Layer 16 of a small transformer language model trained on English Wikipedia (21 layers, counted from 0, width 96).
A neuron's activation on a vector x is GELU(weights . x + bias), where the dot is the dot product.

Input weights of the MLP neurons that the questions are about. A number n stands for (n - 128) times 0.003.
n1 (bias 0.001): 179, 133, 118, 159, 107, 172, 146, 170, 100, 62, 162, 147, 172, 115, 127, 173, 108, 124, 147, 127, 62, 66, 65, 114, 90, 140, 110, 128, 168, 94, 153, 72, 166, 155, 126, 124, 85, 154, 151, 169, 146, 140, 137, 110, 126, 105, 160, 151, 142, 155, 115, 162, 166, 164, 90, 140, 126, 115, 111, 100, 105, 116, 113, 165, 169, 134, 131, 67, 114, 143, 170, 105, 108, 175, 185, 154, 125, 119, 157, 110, 117, 95, 114, 104, 120, 136, 118, 135, 91, 81, 171, 103, 100, 97, 112, 132
n20 (bias -0.019): 139, 152, 191, 97, 168, 134, 103, 172, 133, 95, 115, 109, 155, 92, 94, 64, 123, 179, 131, 142, 89, 159, 142, 125, 128, 168, 130, 105, 148, 161, 88, 93, 144, 152, 95, 155, 36, 130, 116, 128, 102, 133, 164, 124, 130, 118, 72, 135, 136, 120, 51, 149, 134, 128, 102, 141, 190, 129, 112, 202, 131, 129, 135, 130, 152, 149, 123, 103, 120, 150, 105, 87, 177, 145, 80, 137, 139, 139, 88, 125, 134, 156, 132, 100, 184, 80, 134, 98, 92, 171, 139, 117, 93, 95, 131, 114
n40 (bias -0.021): 140, 119, 162, 142, 163, 106, 135, 139, 127, 91, 138, 94, 161, 85, 30, 114, 92, 102, 101, 154, 107, 146, 95, 53, 157, 145, 116, 111, 148, 93, 150, 87, 217, 130, 138, 132, 127, 96, 70, 139, 144, 146, 120, 154, 111, 19, 201, 184, 122, 164, 171, 87, 151, 83, 141, 186, 117, 143, 182, 103, 86, 113, 186, 82, 112, 101, 138, 129, 124, 160, 153, 113, 146, 109, 104, 206, 163, 165, 172, 135, 124, 105, 89, 116, 127, 195, 130, 86, 186, 138, 190, 126, 44, 76, 107, 116
n54 (bias -0.015): 72, 112, 171, 153, 131, 158, 117, 123, 139, 135, 144, 150, 139, 113, 137, 152, 86, 123, 108, 112, 81, 112, 120, 133, 118, 113, 117, 93, 105, 97, 137, 120, 80, 164, 167, 157, 182, 136, 136, 151, 70, 70, 167, 88, 96, 100, 152, 115, 88, 151, 146, 177, 144, 103, 144, 170, 97, 130, 155, 150, 129, 158, 141, 115, 180, 102, 125, 144, 150, 99, 91, 156, 94, 153, 160, 99, 103, 99, 134, 153, 137, 168, 138, 108, 93, 166, 90, 105, 165, 149, 121, 152, 159, 194, 131, 137
n75 (bias -0.033): 76, 72, 125, 133, 101, 143, 103, 122, 147, 101, 64, 173, 99, 71, 161, 97, 134, 111, 112, 93, 111, 167, 133, 113, 120, 157, 154, 122, 170, 135, 169, 105, 149, 98, 72, 121, 109, 79, 71, 191, 72, 117, 124, 101, 132, 89, 110, 135, 83, 103, 137, 145, 132, 114, 181, 135, 151, 120, 115, 141, 158, 137, 167, 120, 118, 212, 200, 79, 169, 74, 121, 60, 134, 159, 107, 206, 122, 129, 121, 140, 185, 115, 109, 151, 108, 150, 142, 173, 167, 150, 188, 108, 178, 93, 33, 112
n77 (bias -0.038): 84, 51, 116, 72, 161, 105, 67, 48, 140, 151, 194, 105, 128, 96, 133, 118, 43, 94, 218, 121, 168, 190, 116, 61, 171, 129, 132, 108, 179, 175, 130, 135, 181, 161, 127, 129, 157, 245, 138, 164, 143, 118, 91, 64, 47, 55, 140, 207, 90, 174, 96, 76, 160, 200, 77, 130, 148, 182, 151, 145, 142, 74, 151, 95, 149, 95, 197, 131, 171, 124, 97, 80, 90, 126, 129, 132, 176, 89, 149, 173, 117, 184, 70, 107, 142, 138, 169, 127, 119, 87, 138, 116, 179, 138, 168, 84
n93 (bias -0.021): 152, 151, 145, 119, 169, 173, 72, 135, 127, 128, 145, 103, 147, 111, 133, 122, 106, 80, 152, 144, 129, 99, 183, 158, 133, 148, 229, 68, 115, 56, 77, 115, 65, 134, 158, 111, 76, 134, 121, 99, 78, 123, 116, 130, 102, 142, 151, 124, 132, 185, 84, 138, 85, 145, 128, 156, 138, 110, 152, 120, 105, 88, 184, 137, 110, 142, 176, 90, 146, 137, 110, 120, 156, 71, 70, 164, 114, 109, 150, 142, 79, 145, 128, 196, 114, 130, 49, 96, 152, 116, 129, 172, 119, 74, 157, 116
n116 (bias -0.012): 167, 46, 178, 146, 155, 86, 153, 138, 98, 135, 106, 151, 188, 135, 162, 72, 54, 120, 129, 116, 78, 124, 138, 96, 118, 166, 167, 145, 156, 169, 120, 116, 126, 172, 101, 113, 32, 58, 8, 144, 168, 148, 146, 152, 66, 52, 129, 160, 122, 126, 131, 97, 162, 152, 149, 167, 97, 105, 95, 177, 98, 135, 120, 136, 147, 119, 139, 104, 141, 157, 118, 156, 139, 104, 88, 175, 72, 137, 101, 177, 97, 142, 76, 135, 129, 141, 90, 141, 97, 73, 152, 104, 150, 109, 128, 101
n120 (bias -0.040): 120, 101, 92, 124, 78, 130, 117, 132, 138, 158, 195, 167, 171, 75, 96, 139, 137, 159, 96, 131, 82, 142, 121, 31, 154, 174, 137, 101, 201, 175, 116, 65, 132, 144, 150, 159, 164, 76, 75, 176, 146, 105, 92, 128, 86, 132, 143, 191, 126, 142, 104, 71, 86, 152, 47, 113, 152, 128, 151, 211, 142, 55, 126, 83, 68, 124, 170, 128, 155, 86, 99, 116, 110, 94, 137, 147, 164, 162, 91, 157, 75, 145, 120, 57, 218, 131, 160, 125, 121, 109, 159, 115, 199, 146, 158, 94
n122 (bias -0.026): 102, 128, 143, 75, 160, 132, 117, 182, 127, 173, 123, 124, 182, 198, 147, 97, 135, 124, 107, 121, 158, 197, 128, 79, 140, 203, 196, 109, 121, 154, 93, 103, 211, 110, 97, 148, 124, 61, 94, 148, 79, 155, 156, 113, 105, 110, 130, 135, 114, 69, 92, 72, 101, 87, 65, 168, 129, 170, 108, 171, 177, 124, 136, 101, 118, 144, 124, 106, 124, 147, 89, 137, 150, 139, 119, 126, 156, 192, 142, 107, 109, 114, 136, 165, 91, 100, 121, 77, 127, 90, 154, 82, 173, 114, 112, 142
n128 (bias -0.020): 118, 102, 147, 89, 159, 166, 119, 205, 145, 134, 98, 69, 159, 56, 84, 76, 145, 166, 141, 115, 166, 93, 92, 103, 171, 143, 140, 95, 152, 82, 168, 82, 185, 200, 90, 160, 139, 120, 112, 140, 115, 88, 190, 87, 111, 78, 159, 169, 123, 126, 99, 139, 157, 155, 141, 139, 99, 125, 164, 146, 117, 151, 98, 106, 122, 90, 156, 101, 127, 141, 131, 103, 140, 101, 104, 149, 89, 149, 188, 192, 87, 141, 134, 156, 118, 146, 92, 94, 103, 120, 119, 146, 135, 165, 153, 180
n139 (bias -0.018): 148, 120, 154, 148, 90, 105, 178, 190, 155, 136, 140, 91, 197, 67, 89, 139, 105, 118, 92, 158, 129, 49, 118, 85, 139, 141, 65, 109, 96, 135, 75, 147, 145, 138, 129, 98, 148, 168, 129, 162, 136, 135, 160, 116, 103, 118, 123, 133, 103, 106, 178, 162, 112, 117, 101, 70, 119, 176, 151, 125, 133, 125, 184, 130, 154, 107, 142, 54, 130, 133, 155, 132, 168, 130, 150, 118, 160, 147, 170, 178, 130, 143, 77, 109, 96, 159, 144, 84, 135, 73, 139, 116, 152, 112, 119, 146
n145 (bias -0.013): 148, 128, 123, 134, 169, 122, 159, 123, 43, 154, 115, 114, 187, 133, 74, 109, 92, 101, 115, 172, 173, 111, 154, 89, 133, 130, 114, 85, 194, 155, 61, 113, 139, 143, 193, 197, 122, 136, 150, 55, 128, 131, 175, 131, 78, 159, 119, 196, 82, 192, 98, 79, 200, 153, 149, 54, 92, 102, 116, 131, 136, 88, 149, 92, 194, 101, 133, 128, 150, 130, 103, 100, 155, 132, 136, 158, 153, 164, 152, 141, 72, 169, 174, 123, 125, 141, 178, 118, 86, 150, 91, 95, 139, 108, 101, 97
n146 (bias -0.055): 69, 81, 144, 137, 114, 150, 124, 105, 116, 105, 165, 135, 126, 174, 84, 109, 137, 119, 202, 127, 177, 96, 114, 112, 111, 133, 144, 80, 108, 81, 104, 139, 144, 111, 168, 120, 167, 144, 122, 167, 68, 123, 156, 142, 72, 115, 165, 135, 139, 94, 91, 110, 148, 103, 173, 88, 151, 147, 146, 152, 176, 154, 82, 159, 120, 96, 83, 121, 185, 140, 96, 89, 172, 170, 156, 134, 184, 100, 170, 121, 86, 140, 135, 145, 95, 165, 132, 65, 131, 75, 115, 115, 149, 88, 90, 144
n153 (bias -0.024): 107, 112, 137, 117, 110, 31, 155, 123, 116, 104, 204, 146, 103, 182, 98, 104, 99, 112, 139, 143, 65, 135, 194, 140, 101, 166, 167, 105, 208, 111, 125, 113, 96, 139, 122, 117, 77, 143, 96, 154, 112, 156, 150, 102, 137, 102, 99, 171, 176, 204, 105, 176, 203, 157, 77, 132, 102, 139, 98, 156, 105, 112, 185, 103, 167, 197, 170, 86, 123, 37, 113, 144, 142, 88, 108, 166, 126, 108, 166, 155, 158, 130, 59, 79, 136, 86, 190, 59, 162, 134, 126, 157, 164, 115, 148, 114
n155 (bias -0.032): 108, 83, 193, 144, 125, 200, 107, 122, 154, 146, 159, 144, 218, 142, 115, 146, 81, 136, 128, 140, 62, 113, 173, 90, 121, 153, 180, 75, 158, 89, 85, 180, 61, 75, 161, 80, 115, 187, 88, 141, 83, 169, 142, 104, 120, 109, 111, 139, 143, 178, 59, 68, 142, 139, 110, 33, 138, 103, 97, 160, 215, 63, 152, 170, 134, 175, 132, 62, 188, 86, 28, 193, 95, 148, 60, 161, 145, 198, 126, 108, 175, 99, 96, 147, 169, 87, 170, 90, 68, 130, 152, 80, 114, 120, 141, 100
n183 (bias -0.044): 127, 136, 165, 131, 133, 82, 180, 101, 109, 87, 79, 98, 110, 136, 64, 85, 73, 68, 141, 165, 174, 134, 88, 78, 97, 168, 187, 127, 171, 154, 189, 128, 175, 102, 186, 183, 151, 137, 119, 111, 130, 70, 161, 51, 112, 93, 112, 160, 103, 137, 99, 164, 175, 178, 128, 120, 152, 116, 150, 152, 77, 150, 113, 105, 115, 128, 187, 96, 135, 103, 141, 136, 213, 89, 110, 61, 54, 108, 221, 147, 170, 124, 133, 124, 72, 120, 127, 159, 85, 80, 168, 135, 132, 124, 118, 97
n188 (bias -0.055): 178, 110, 167, 133, 185, 173, 136, 107, 67, 135, 145, 141, 162, 133, 91, 153, 94, 51, 158, 190, 117, 151, 89, 130, 111, 171, 157, 106, 164, 91, 176, 171, 113, 105, 110, 56, 131, 144, 83, 127, 154, 167, 103, 55, 89, 63, 134, 118, 133, 88, 115, 134, 118, 122, 133, 143, 188, 191, 125, 85, 84, 56, 112, 124, 158, 167, 140, 163, 163, 127, 108, 87, 70, 144, 30, 117, 173, 105, 140, 199, 114, 167, 112, 110, 165, 113, 22, 148, 82, 162, 172, 84, 92, 113, 177, 174

Each question shows a token from some text and the vector x that enters the MLP there. A number n stands for (n - 128) times 0.068.

"'": 124, 149, 118, 129, 118, 114, 112, 142, 137, 135, 123, 153, 142, 134, 118, 140, 146, 139, 125, 128, 123, 131, 121, 135, 113, 117, 136, 200, 141, 136, 161, 120, 122, 134, 118, 146, 113, 145, 130, 129, 163, 111, 124, 133, 93, 110, 127, 126, 129, 125, 114, 134, 113, 125, 138, 119, 104, 136, 143, 147, 128, 132, 133, 126, 115, 116, 121, 160, 76, 125, 150, 126, 126, 151, 114, 122, 120, 141, 125, 108, 110, 121, 114, 118, 96, 118, 136, 127, 139, 114, 141, 148, 127, 120, 149, 108
Which neuron lights up most? n1

"z": 110, 143, 118, 126, 139, 137, 132, 147, 143, 111, 125, 120, 102, 112, 149, 123, 152, 143, 143, 113, 120, 137, 119, 134, 147, 43, 113, 132, 128, 130, 130, 132, 144, 126, 138, 134, 137, 119, 110, 123, 140, 143, 139, 142, 130, 120, 131, 134, 114, 107, 109, 153, 128, 134, 126, 148, 131, 132, 135, 124, 159, 129, 134, 136, 122, 94, 128, 146, 101, 140, 114, 98, 121, 126, 132, 105, 142, 130, 121, 96, 121, 131, 145, 119, 144, 149, 140, 122, 132, 138, 126, 122, 116, 123, 149, 139
The three highest activations, in order: n128, n20, n146

" CA": 140, 127, 116, 134, 119, 134, 115, 121, 130, 120, 119, 114, 131, 118, 139, 132, 147, 138, 131, 124, 124, 145, 129, 98, 131, 57, 105, 204, 141, 121, 117, 118, 118, 131, 130, 123, 125, 123, 136, 121, 123, 142, 124, 117, 114, 151, 127, 118, 127, 130, 147, 134, 134, 107, 139, 138, 121, 116, 132, 116, 151, 142, 141, 133, 123, 156, 126, 126, 92, 126, 147, 132, 120, 135, 138, 132, 103, 125, 107, 121, 158, 140, 117, 140, 143, 146, 138, 134, 142, 135, 104, 133, 123, 123, 125, 117
Which neuron lights up most? n75

"if": 106, 129, 74, 130, 125, 118, 139, 122, 155, 129, 120, 131, 103, 123, 132, 129, 137, 126, 133, 134, 98, 115, 113, 137, 149, 74, 95, 161, 121, 119, 116, 121, 126, 104, 142, 123, 154, 136, 124, 147, 149, 150, 144, 147, 125, 134, 126, 137, 115, 150, 151, 137, 79, 120, 138, 140, 140, 144, 150, 128, 136, 146, 145, 115, 121, 115, 136, 148, 112, 122, 104, 134, 96, 127, 126, 111, 104, 124, 119, 120, 137, 131, 123, 125, 130, 155, 134, 129, 133, 134, 137, 127, 129, 145, 153, 127
Which neuron fires most, and how strongly? n54, at about 1.4

"ys": 113, 145, 125, 139, 107, 107, 138, 131, 114, 145, 143, 113, 128, 134, 148, 124, 147, 138, 112, 95, 116, 136, 129, 111, 135, 87, 127, 164, 160, 138, 152, 126, 122, 108, 147, 145, 130, 116, 130, 100, 137, 134, 136, 139, 126, 145, 126, 111, 114, 128, 165, 147, 105, 139, 152, 151, 142, 131, 111, 121, 173, 119, 143, 112, 130, 100, 118, 111, 129, 125, 109, 141, 134, 132, 109, 133, 131, 119, 121, 90, 129, 99, 138, 148, 104, 124, 128, 95, 139, 134, 122, 119, 138, 135, 120, 151
Which two neurons fire most, strongest first? n122, n54

" Ja": 118, 161, 126, 104, 136, 122, 112, 140, 150, 114, 125, 130, 124, 132, 137, 133, 158, 127, 129, 154, 110, 130, 135, 114, 129, 47, 123, 154, 119, 144, 122, 130, 127, 130, 123, 132, 135, 139, 122, 146, 126, 108, 109, 144, 140, 163, 146, 130, 131, 141, 145, 134, 127, 118, 139, 137, 120, 137, 135, 133, 131, 116, 122, 111, 107, 141, 127, 141, 99, 128, 125, 136, 148, 110, 118, 128, 135, 155, 121, 130, 142, 138, 130, 104, 119, 104, 120, 108, 154, 136, 112, 130, 109, 127, 124, 119
Which neuron lights up most? n40

"h": 128, 158, 112, 129, 128, 133, 121, 142, 142, 104, 155, 136, 136, 131, 120, 105, 136, 163, 134, 134, 131, 133, 130, 152, 133, 52, 136, 157, 142, 115, 119, 125, 124, 108, 142, 132, 126, 141, 129, 118, 129, 116, 129, 132, 123, 152, 124, 135, 128, 129, 133, 148, 109, 121, 131, 149, 136, 133, 137, 132, 143, 123, 114, 110, 132, 94, 99, 129, 96, 133, 129, 105, 129, 137, 139, 140, 141, 122, 143, 122, 116, 136, 149, 98, 117, 129, 125, 106, 125, 128, 114, 127, 111, 132, 133, 160
Which neuron fires most, and how strongly? n146, at about 0.83

"s": 119, 143, 116, 112, 117, 128, 130, 147, 130, 140, 131, 129, 134, 127, 126, 123, 140, 136, 127, 125, 122, 122, 133, 135, 135, 141, 141, 204, 148, 133, 152, 146, 126, 127, 124, 104, 112, 134, 131, 133, 153, 138, 108, 127, 111, 117, 120, 132, 119, 134, 109, 138, 143, 126, 124, 116, 121, 132, 126, 151, 137, 125, 133, 119, 123, 91, 127, 141, 57, 110, 143, 131, 133, 132, 114, 121, 138, 115, 124, 125, 142, 136, 121, 113, 113, 125, 142, 119, 141, 121, 132, 143, 134, 132, 127, 117
Which neuron fires most, and how strongly? n153, at about 1.5

"n": 116, 146, 124, 130, 126, 120, 96, 143, 135, 117, 148, 122, 132, 137, 126, 131, 152, 149, 150, 138, 137, 114, 144, 153, 127, 72, 129, 152, 122, 117, 115, 126, 138, 134, 137, 140, 149, 155, 137, 102, 112, 112, 146, 145, 122, 153, 118, 116, 140, 124, 107, 142, 132, 123, 159, 138, 133, 128, 134, 122, 153, 111, 111, 109, 127, 77, 151, 124, 102, 140, 111, 102, 150, 123, 135, 128, 129, 138, 120, 107, 136, 136, 118, 118, 107, 140, 132, 110, 124, 142, 114, 139, 121, 119, 139, 134
Which neuron fires most, and how strongly? n146, at about 1.8

")": 131, 170, 146, 143, 126, 132, 132, 123, 126, 145, 114, 110, 125, 124, 111, 120, 147, 131, 122, 129, 122, 136, 133, 109, 130, 93, 127, 168, 135, 145, 128, 128, 122, 128, 124, 126, 123, 132, 128, 131, 138, 136, 166, 114, 124, 123, 122, 144, 128, 120, 118, 153, 114, 134, 140, 115, 119, 128, 147, 125, 145, 140, 138, 127, 124, 110, 133, 153, 51, 147, 132, 118, 119, 144, 118, 120, 131, 120, 114, 124, 131, 129, 137, 132, 125, 130, 116, 128, 130, 131, 113, 98, 117, 147, 115, 138
Which neuron lights up most? n20

"in": 113, 150, 105, 133, 118, 117, 121, 125, 142, 109, 156, 123, 123, 131, 140, 119, 140, 127, 140, 146, 135, 120, 136, 136, 138, 63, 130, 157, 134, 137, 115, 133, 130, 123, 145, 163, 149, 126, 136, 128, 128, 140, 146, 134, 119, 137, 121, 122, 153, 135, 121, 142, 119, 126, 137, 142, 145, 119, 135, 120, 137, 106, 114, 106, 117, 93, 147, 144, 84, 150, 113, 104, 135, 130, 141, 141, 133, 132, 102, 117, 142, 129, 130, 118, 98, 143, 131, 134, 127, 134, 112, 145, 112, 105, 125, 141
Which two neurons fire most, strongest first? n146, n145

" has": 136, 144, 118, 128, 119, 141, 97, 146, 112, 112, 128, 108, 126, 140, 132, 137, 141, 120, 128, 111, 141, 123, 126, 111, 155, 137, 143, 204, 102, 121, 148, 114, 109, 124, 127, 137, 148, 134, 140, 130, 135, 135, 149, 123, 141, 131, 149, 137, 160, 117, 127, 121, 131, 135, 106, 136, 108, 130, 134, 121, 132, 136, 129, 138, 133, 86, 127, 149, 90, 112, 116, 139, 94, 104, 107, 132, 145, 124, 126, 142, 118, 134, 122, 136, 112, 118, 99, 115, 137, 130, 123, 148, 139, 133, 143, 113
Which neuron fires most, and how strongly? n128, at about 1.2

" from": 131, 131, 133, 137, 136, 137, 129, 120, 124, 115, 113, 146, 109, 123, 114, 129, 133, 129, 138, 117, 131, 129, 127, 128, 143, 151, 116, 249, 153, 133, 127, 121, 124, 126, 134, 132, 131, 126, 116, 123, 138, 133, 116, 147, 128, 113, 120, 141, 129, 122, 132, 117, 122, 130, 128, 132, 134, 118, 131, 127, 133, 114, 122, 123, 125, 107, 123, 125, 78, 153, 131, 116, 136, 112, 120, 133, 128, 120, 123, 126, 145, 119, 130, 123, 133, 114, 126, 127, 131, 127, 119, 131, 130, 109, 133, 132
Which neuron lights up most? n116

" Hawaii": 120, 121, 134, 139, 117, 120, 114, 129, 136, 100, 121, 135, 133, 109, 121, 136, 173, 147, 133, 155, 122, 128, 133, 147, 132, 79, 123, 217, 110, 130, 117, 117, 116, 114, 118, 118, 115, 122, 162, 137, 120, 111, 127, 119, 151, 129, 136, 126, 128, 108, 129, 149, 120, 123, 138, 124, 118, 140, 133, 129, 139, 133, 119, 147, 136, 133, 147, 148, 107, 133, 121, 136, 137, 128, 108, 142, 117, 93, 95, 118, 123, 118, 133, 153, 120, 126, 111, 150, 131, 112, 125, 132, 124, 132, 133, 121
Which neuron fires most, and how strongly? n75, at about 0.19

" prof": 140, 149, 105, 124, 126, 146, 113, 127, 147, 141, 109, 116, 137, 137, 127, 120, 146, 123, 137, 111, 147, 132, 141, 131, 150, 110, 112, 196, 118, 126, 136, 137, 112, 123, 121, 97, 132, 121, 133, 136, 161, 115, 115, 110, 145, 124, 134, 120, 101, 125, 145, 143, 105, 125, 133, 129, 139, 117, 114, 159, 135, 119, 145, 114, 100, 141, 141, 129, 131, 123, 121, 156, 128, 128, 111, 111, 132, 132, 105, 113, 152, 123, 82, 101, 134, 120, 158, 100, 118, 146, 132, 137, 112, 151, 125, 123
Which neuron fires most, and how strongly? n155, at about 0.31

" and": 117, 122, 112, 108, 144, 141, 153, 147, 121, 127, 99, 125, 147, 127, 146, 155, 157, 127, 133, 123, 128, 137, 130, 105, 134, 146, 142, 195, 122, 128, 137, 135, 122, 99, 128, 121, 130, 133, 112, 116, 138, 104, 124, 117, 134, 109, 134, 136, 119, 137, 121, 132, 155, 139, 136, 124, 116, 122, 124, 137, 161, 122, 111, 111, 130, 117, 144, 108, 75, 111, 131, 149, 137, 130, 143, 129, 103, 126, 107, 104, 130, 118, 122, 140, 134, 120, 112, 150, 125, 123, 126, 143, 132, 148, 136, 116
Which neuron lights up most? n183

"ling": 136, 153, 128, 134, 123, 124, 132, 114, 142, 118, 122, 139, 146, 126, 161, 126, 142, 121, 149, 124, 123, 131, 111, 141, 146, 88, 149, 196, 158, 114, 127, 123, 136, 115, 129, 130, 131, 111, 142, 107, 148, 117, 132, 140, 105, 118, 128, 135, 110, 131, 132, 154, 127, 124, 155, 133, 123, 132, 140, 145, 149, 135, 96, 132, 128, 86, 147, 134, 92, 120, 123, 128, 149, 122, 103, 123, 124, 112, 128, 127, 123, 97, 122, 109, 120, 118, 125, 129, 131, 122, 139, 147, 110, 124, 114, 133
Which neuron fires most, and how strongly? n183, at about 1.1

"47": 121, 127, 124, 145, 129, 150, 119, 120, 120, 131, 104, 157, 125, 122, 120, 140, 184, 132, 129, 145, 141, 147, 131, 141, 115, 103, 134, 152, 154, 114, 125, 123, 139, 128, 140, 105, 132, 115, 131, 111, 130, 120, 137, 113, 159, 131, 107, 90, 131, 110, 141, 134, 152, 110, 167, 129, 137, 129, 102, 120, 138, 132, 119, 121, 137, 130, 134, 140, 83, 116, 110, 111, 99, 144, 99, 128, 124, 141, 134, 131, 127, 134, 114, 150, 100, 136, 126, 131, 130, 152, 118, 128, 111, 136, 135, 142
Which neuron lights up most? n188

" also": 145, 133, 109, 127, 123, 148, 124, 145, 106, 131, 136, 119, 132, 113, 142, 129, 122, 115, 129, 124, 119, 123, 162, 93, 140, 120, 140, 203, 110, 133, 101, 129, 122, 116, 120, 141, 134, 129, 113, 104, 139, 143, 139, 134, 150, 127, 135, 116, 144, 130, 103, 154, 132, 136, 117, 126, 102, 113, 155, 109, 134, 133, 148, 114, 144, 113, 151, 142, 87, 120, 135, 131, 103, 129, 109, 139, 121, 133, 130, 142, 143, 133, 127, 121, 120, 108, 91, 137, 131, 134, 128, 150, 124, 131, 141, 123
Which neuron fires most, and how strongly? n93, at about 1.2

"li": 134, 147, 115, 131, 133, 130, 129, 135, 153, 114, 120, 115, 128, 110, 159, 142, 154, 151, 137, 140, 127, 130, 120, 119, 130, 62, 149, 145, 136, 123, 104, 169, 92, 122, 136, 113, 123, 145, 136, 119, 120, 123, 112, 131, 112, 159, 126, 104, 141, 142, 133, 149, 130, 115, 137, 127, 144, 130, 148, 120, 161, 109, 138, 119, 134, 99, 117, 115, 115, 141, 135, 133, 151, 142, 112, 96, 142, 139, 99, 125, 119, 121, 131, 132, 140, 131, 126, 128, 135, 135, 108, 140, 109, 119, 111, 111
Which two neurons fire most, strongest first? n93, n155

"une": 152, 143, 110, 137, 128, 112, 127, 128, 124, 134, 132, 147, 138, 128, 121, 122, 135, 133, 131, 138, 136, 127, 118, 150, 126, 52, 124, 191, 122, 102, 110, 142, 134, 115, 146, 129, 105, 134, 105, 122, 141, 107, 144, 149, 115, 122, 109, 94, 127, 142, 129, 149, 118, 118, 146, 129, 120, 137, 114, 115, 129, 133, 145, 131, 131, 107, 118, 135, 97, 153, 112, 140, 134, 137, 137, 118, 145, 133, 125, 122, 141, 117, 120, 127, 127, 138, 139, 135, 121, 112, 132, 158, 112, 127, 136, 136
Which neuron lights up most? n139

"ter": 132, 132, 123, 116, 152, 160, 120, 124, 145, 108, 127, 142, 142, 154, 147, 139, 163, 156, 120, 138, 121, 138, 125, 139, 161, 75, 122, 142, 151, 94, 123, 135, 125, 123, 114, 138, 122, 135, 142, 124, 139, 112, 134, 126, 122, 130, 129, 116, 106, 144, 122, 151, 124, 105, 150, 127, 137, 115, 122, 154, 133, 155, 119, 122, 137, 86, 125, 131, 94, 135, 108, 106, 125, 153, 112, 118, 141, 114, 103, 109, 114, 115, 114, 139, 125, 131, 122, 140, 126, 134, 130, 130, 114, 146, 113, 134
The three highest activations, in order: n54, n20, n128

" comic": 140, 141, 119, 130, 115, 115, 148, 123, 127, 119, 111, 142, 146, 133, 128, 147, 143, 121, 116, 125, 109, 132, 136, 128, 112, 88, 124, 201, 137, 123, 127, 146, 130, 142, 138, 116, 95, 126, 136, 119, 158, 101, 128, 130, 145, 112, 116, 119, 131, 132, 138, 178, 110, 126, 130, 146, 125, 101, 114, 90, 106, 145, 135, 116, 124, 133, 136, 124, 84, 122, 128, 143, 132, 147, 136, 131, 132, 129, 127, 142, 144, 125, 103, 133, 123, 126, 133, 122, 131, 134, 128, 119, 119, 138, 133, 139
Which neuron lights up most? n1

" his": 131, 138, 107, 103, 120, 135, 120, 135, 130, 126, 127, 144, 143, 131, 123, 130, 133, 129, 137, 124, 125, 121, 138, 139, 129, 135, 132, 240, 131, 134, 144, 129, 137, 129, 119, 110, 110, 134, 124, 133, 151, 111, 100, 129, 119, 106, 126, 110, 128, 126, 115, 135, 146, 139, 127, 131, 124, 137, 121, 143, 129, 128, 140, 121, 118, 127, 131, 140, 77, 109, 128, 134, 132, 124, 114, 130, 144, 127, 128, 125, 138, 134, 99, 122, 127, 131, 131, 118, 133, 125, 124, 135, 131, 136, 117, 121
Which neuron lights up most? n153

"os": 116, 133, 123, 123, 124, 127, 110, 121, 119, 128, 128, 115, 121, 133, 151, 119, 134, 134, 145, 137, 122, 136, 125, 106, 135, 44, 114, 155, 111, 126, 136, 129, 145, 129, 132, 115, 146, 136, 132, 140, 133, 135, 141, 131, 126, 135, 134, 129, 126, 119, 134, 148, 107, 123, 149, 151, 155, 119, 154, 104, 151, 124, 140, 128, 130, 91, 120, 139, 107, 128, 125, 114, 143, 116, 128, 110, 138, 132, 100, 82, 139, 137, 128, 130, 102, 145, 154, 131, 128, 134, 134, 137, 128, 147, 138, 129
Which neuron lights up most? n54

"51": 135, 120, 112, 154, 129, 146, 127, 124, 122, 138, 99, 145, 121, 111, 132, 145, 176, 131, 124, 137, 126, 141, 132, 152, 107, 101, 130, 152, 159, 119, 111, 136, 144, 125, 142, 116, 133, 112, 123, 121, 127, 119, 141, 117, 159, 139, 105, 93, 120, 117, 126, 151, 134, 118, 166, 128, 128, 121, 97, 115, 136, 136, 129, 132, 135, 120, 129, 150, 79, 128, 118, 110, 100, 148, 101, 114, 121, 132, 125, 145, 133, 134, 129, 156, 114, 126, 123, 122, 138, 141, 110, 141, 112, 137, 128, 144
The three highest activations, in order: n75, n188, n54

"va": 125, 126, 121, 127, 155, 130, 119, 136, 150, 126, 118, 117, 107, 126, 121, 140, 154, 140, 134, 149, 135, 143, 143, 110, 111, 48, 130, 154, 113, 145, 143, 141, 129, 131, 135, 132, 151, 120, 120, 122, 127, 119, 121, 111, 155, 142, 126, 101, 119, 124, 141, 130, 136, 122, 150, 137, 141, 132, 130, 117, 139, 137, 135, 126, 145, 81, 131, 156, 106, 135, 121, 125, 141, 119, 122, 107, 144, 133, 132, 111, 130, 141, 126, 151, 97, 128, 133, 117, 116, 135, 96, 123, 118, 132, 132, 120
Which neuron fires most, and how strongly? n54, at about 0.33

" Records": 132, 162, 141, 129, 125, 124, 137, 126, 115, 131, 123, 131, 142, 122, 121, 130, 139, 126, 140, 128, 132, 124, 137, 122, 108, 74, 118, 186, 124, 111, 102, 142, 142, 130, 127, 115, 137, 122, 143, 122, 129, 145, 146, 138, 112, 124, 130, 120, 140, 109, 132, 157, 112, 127, 131, 122, 115, 94, 135, 101, 161, 137, 135, 154, 123, 110, 129, 165, 76, 137, 147, 127, 121, 142, 138, 128, 120, 119, 118, 128, 137, 118, 109, 114, 113, 145, 127, 126, 136, 123, 131, 133, 127, 150, 128, 129
Which neuron lights up most? n139

"iler": 134, 138, 121, 139, 118, 128, 128, 122, 138, 98, 127, 141, 153, 134, 136, 124, 146, 132, 137, 153, 152, 137, 138, 140, 117, 66, 123, 178, 131, 107, 108, 140, 125, 117, 140, 119, 138, 124, 148, 133, 130, 132, 127, 128, 104, 140, 125, 94, 132, 113, 140, 157, 110, 110, 144, 124, 141, 117, 140, 110, 144, 162, 119, 132, 128, 96, 118, 158, 91, 132, 137, 137, 119, 142, 144, 117, 123, 122, 103, 130, 136, 111, 130, 123, 109, 141, 132, 120, 129, 103, 117, 150, 112, 135, 129, 131
Which neuron lights up most? n146

" be": 126, 140, 121, 132, 119, 154, 109, 126, 104, 127, 111, 127, 102, 151, 109, 132, 148, 114, 125, 151, 142, 143, 125, 105, 156, 118, 139, 228, 120, 128, 125, 128, 138, 128, 140, 128, 144, 138, 126, 117, 122, 111, 135, 126, 128, 127, 121, 142, 131, 128, 146, 147, 106, 136, 147, 127, 137, 143, 130, 126, 105, 123, 149, 116, 126, 109, 124, 129, 93, 110, 96, 120, 118, 119, 113, 132, 122, 142, 121, 138, 114, 130, 110, 114, 146, 117, 132, 134, 129, 121, 129, 143, 120, 132, 137, 122
Which two neurons fire most, strongest first? n183, n188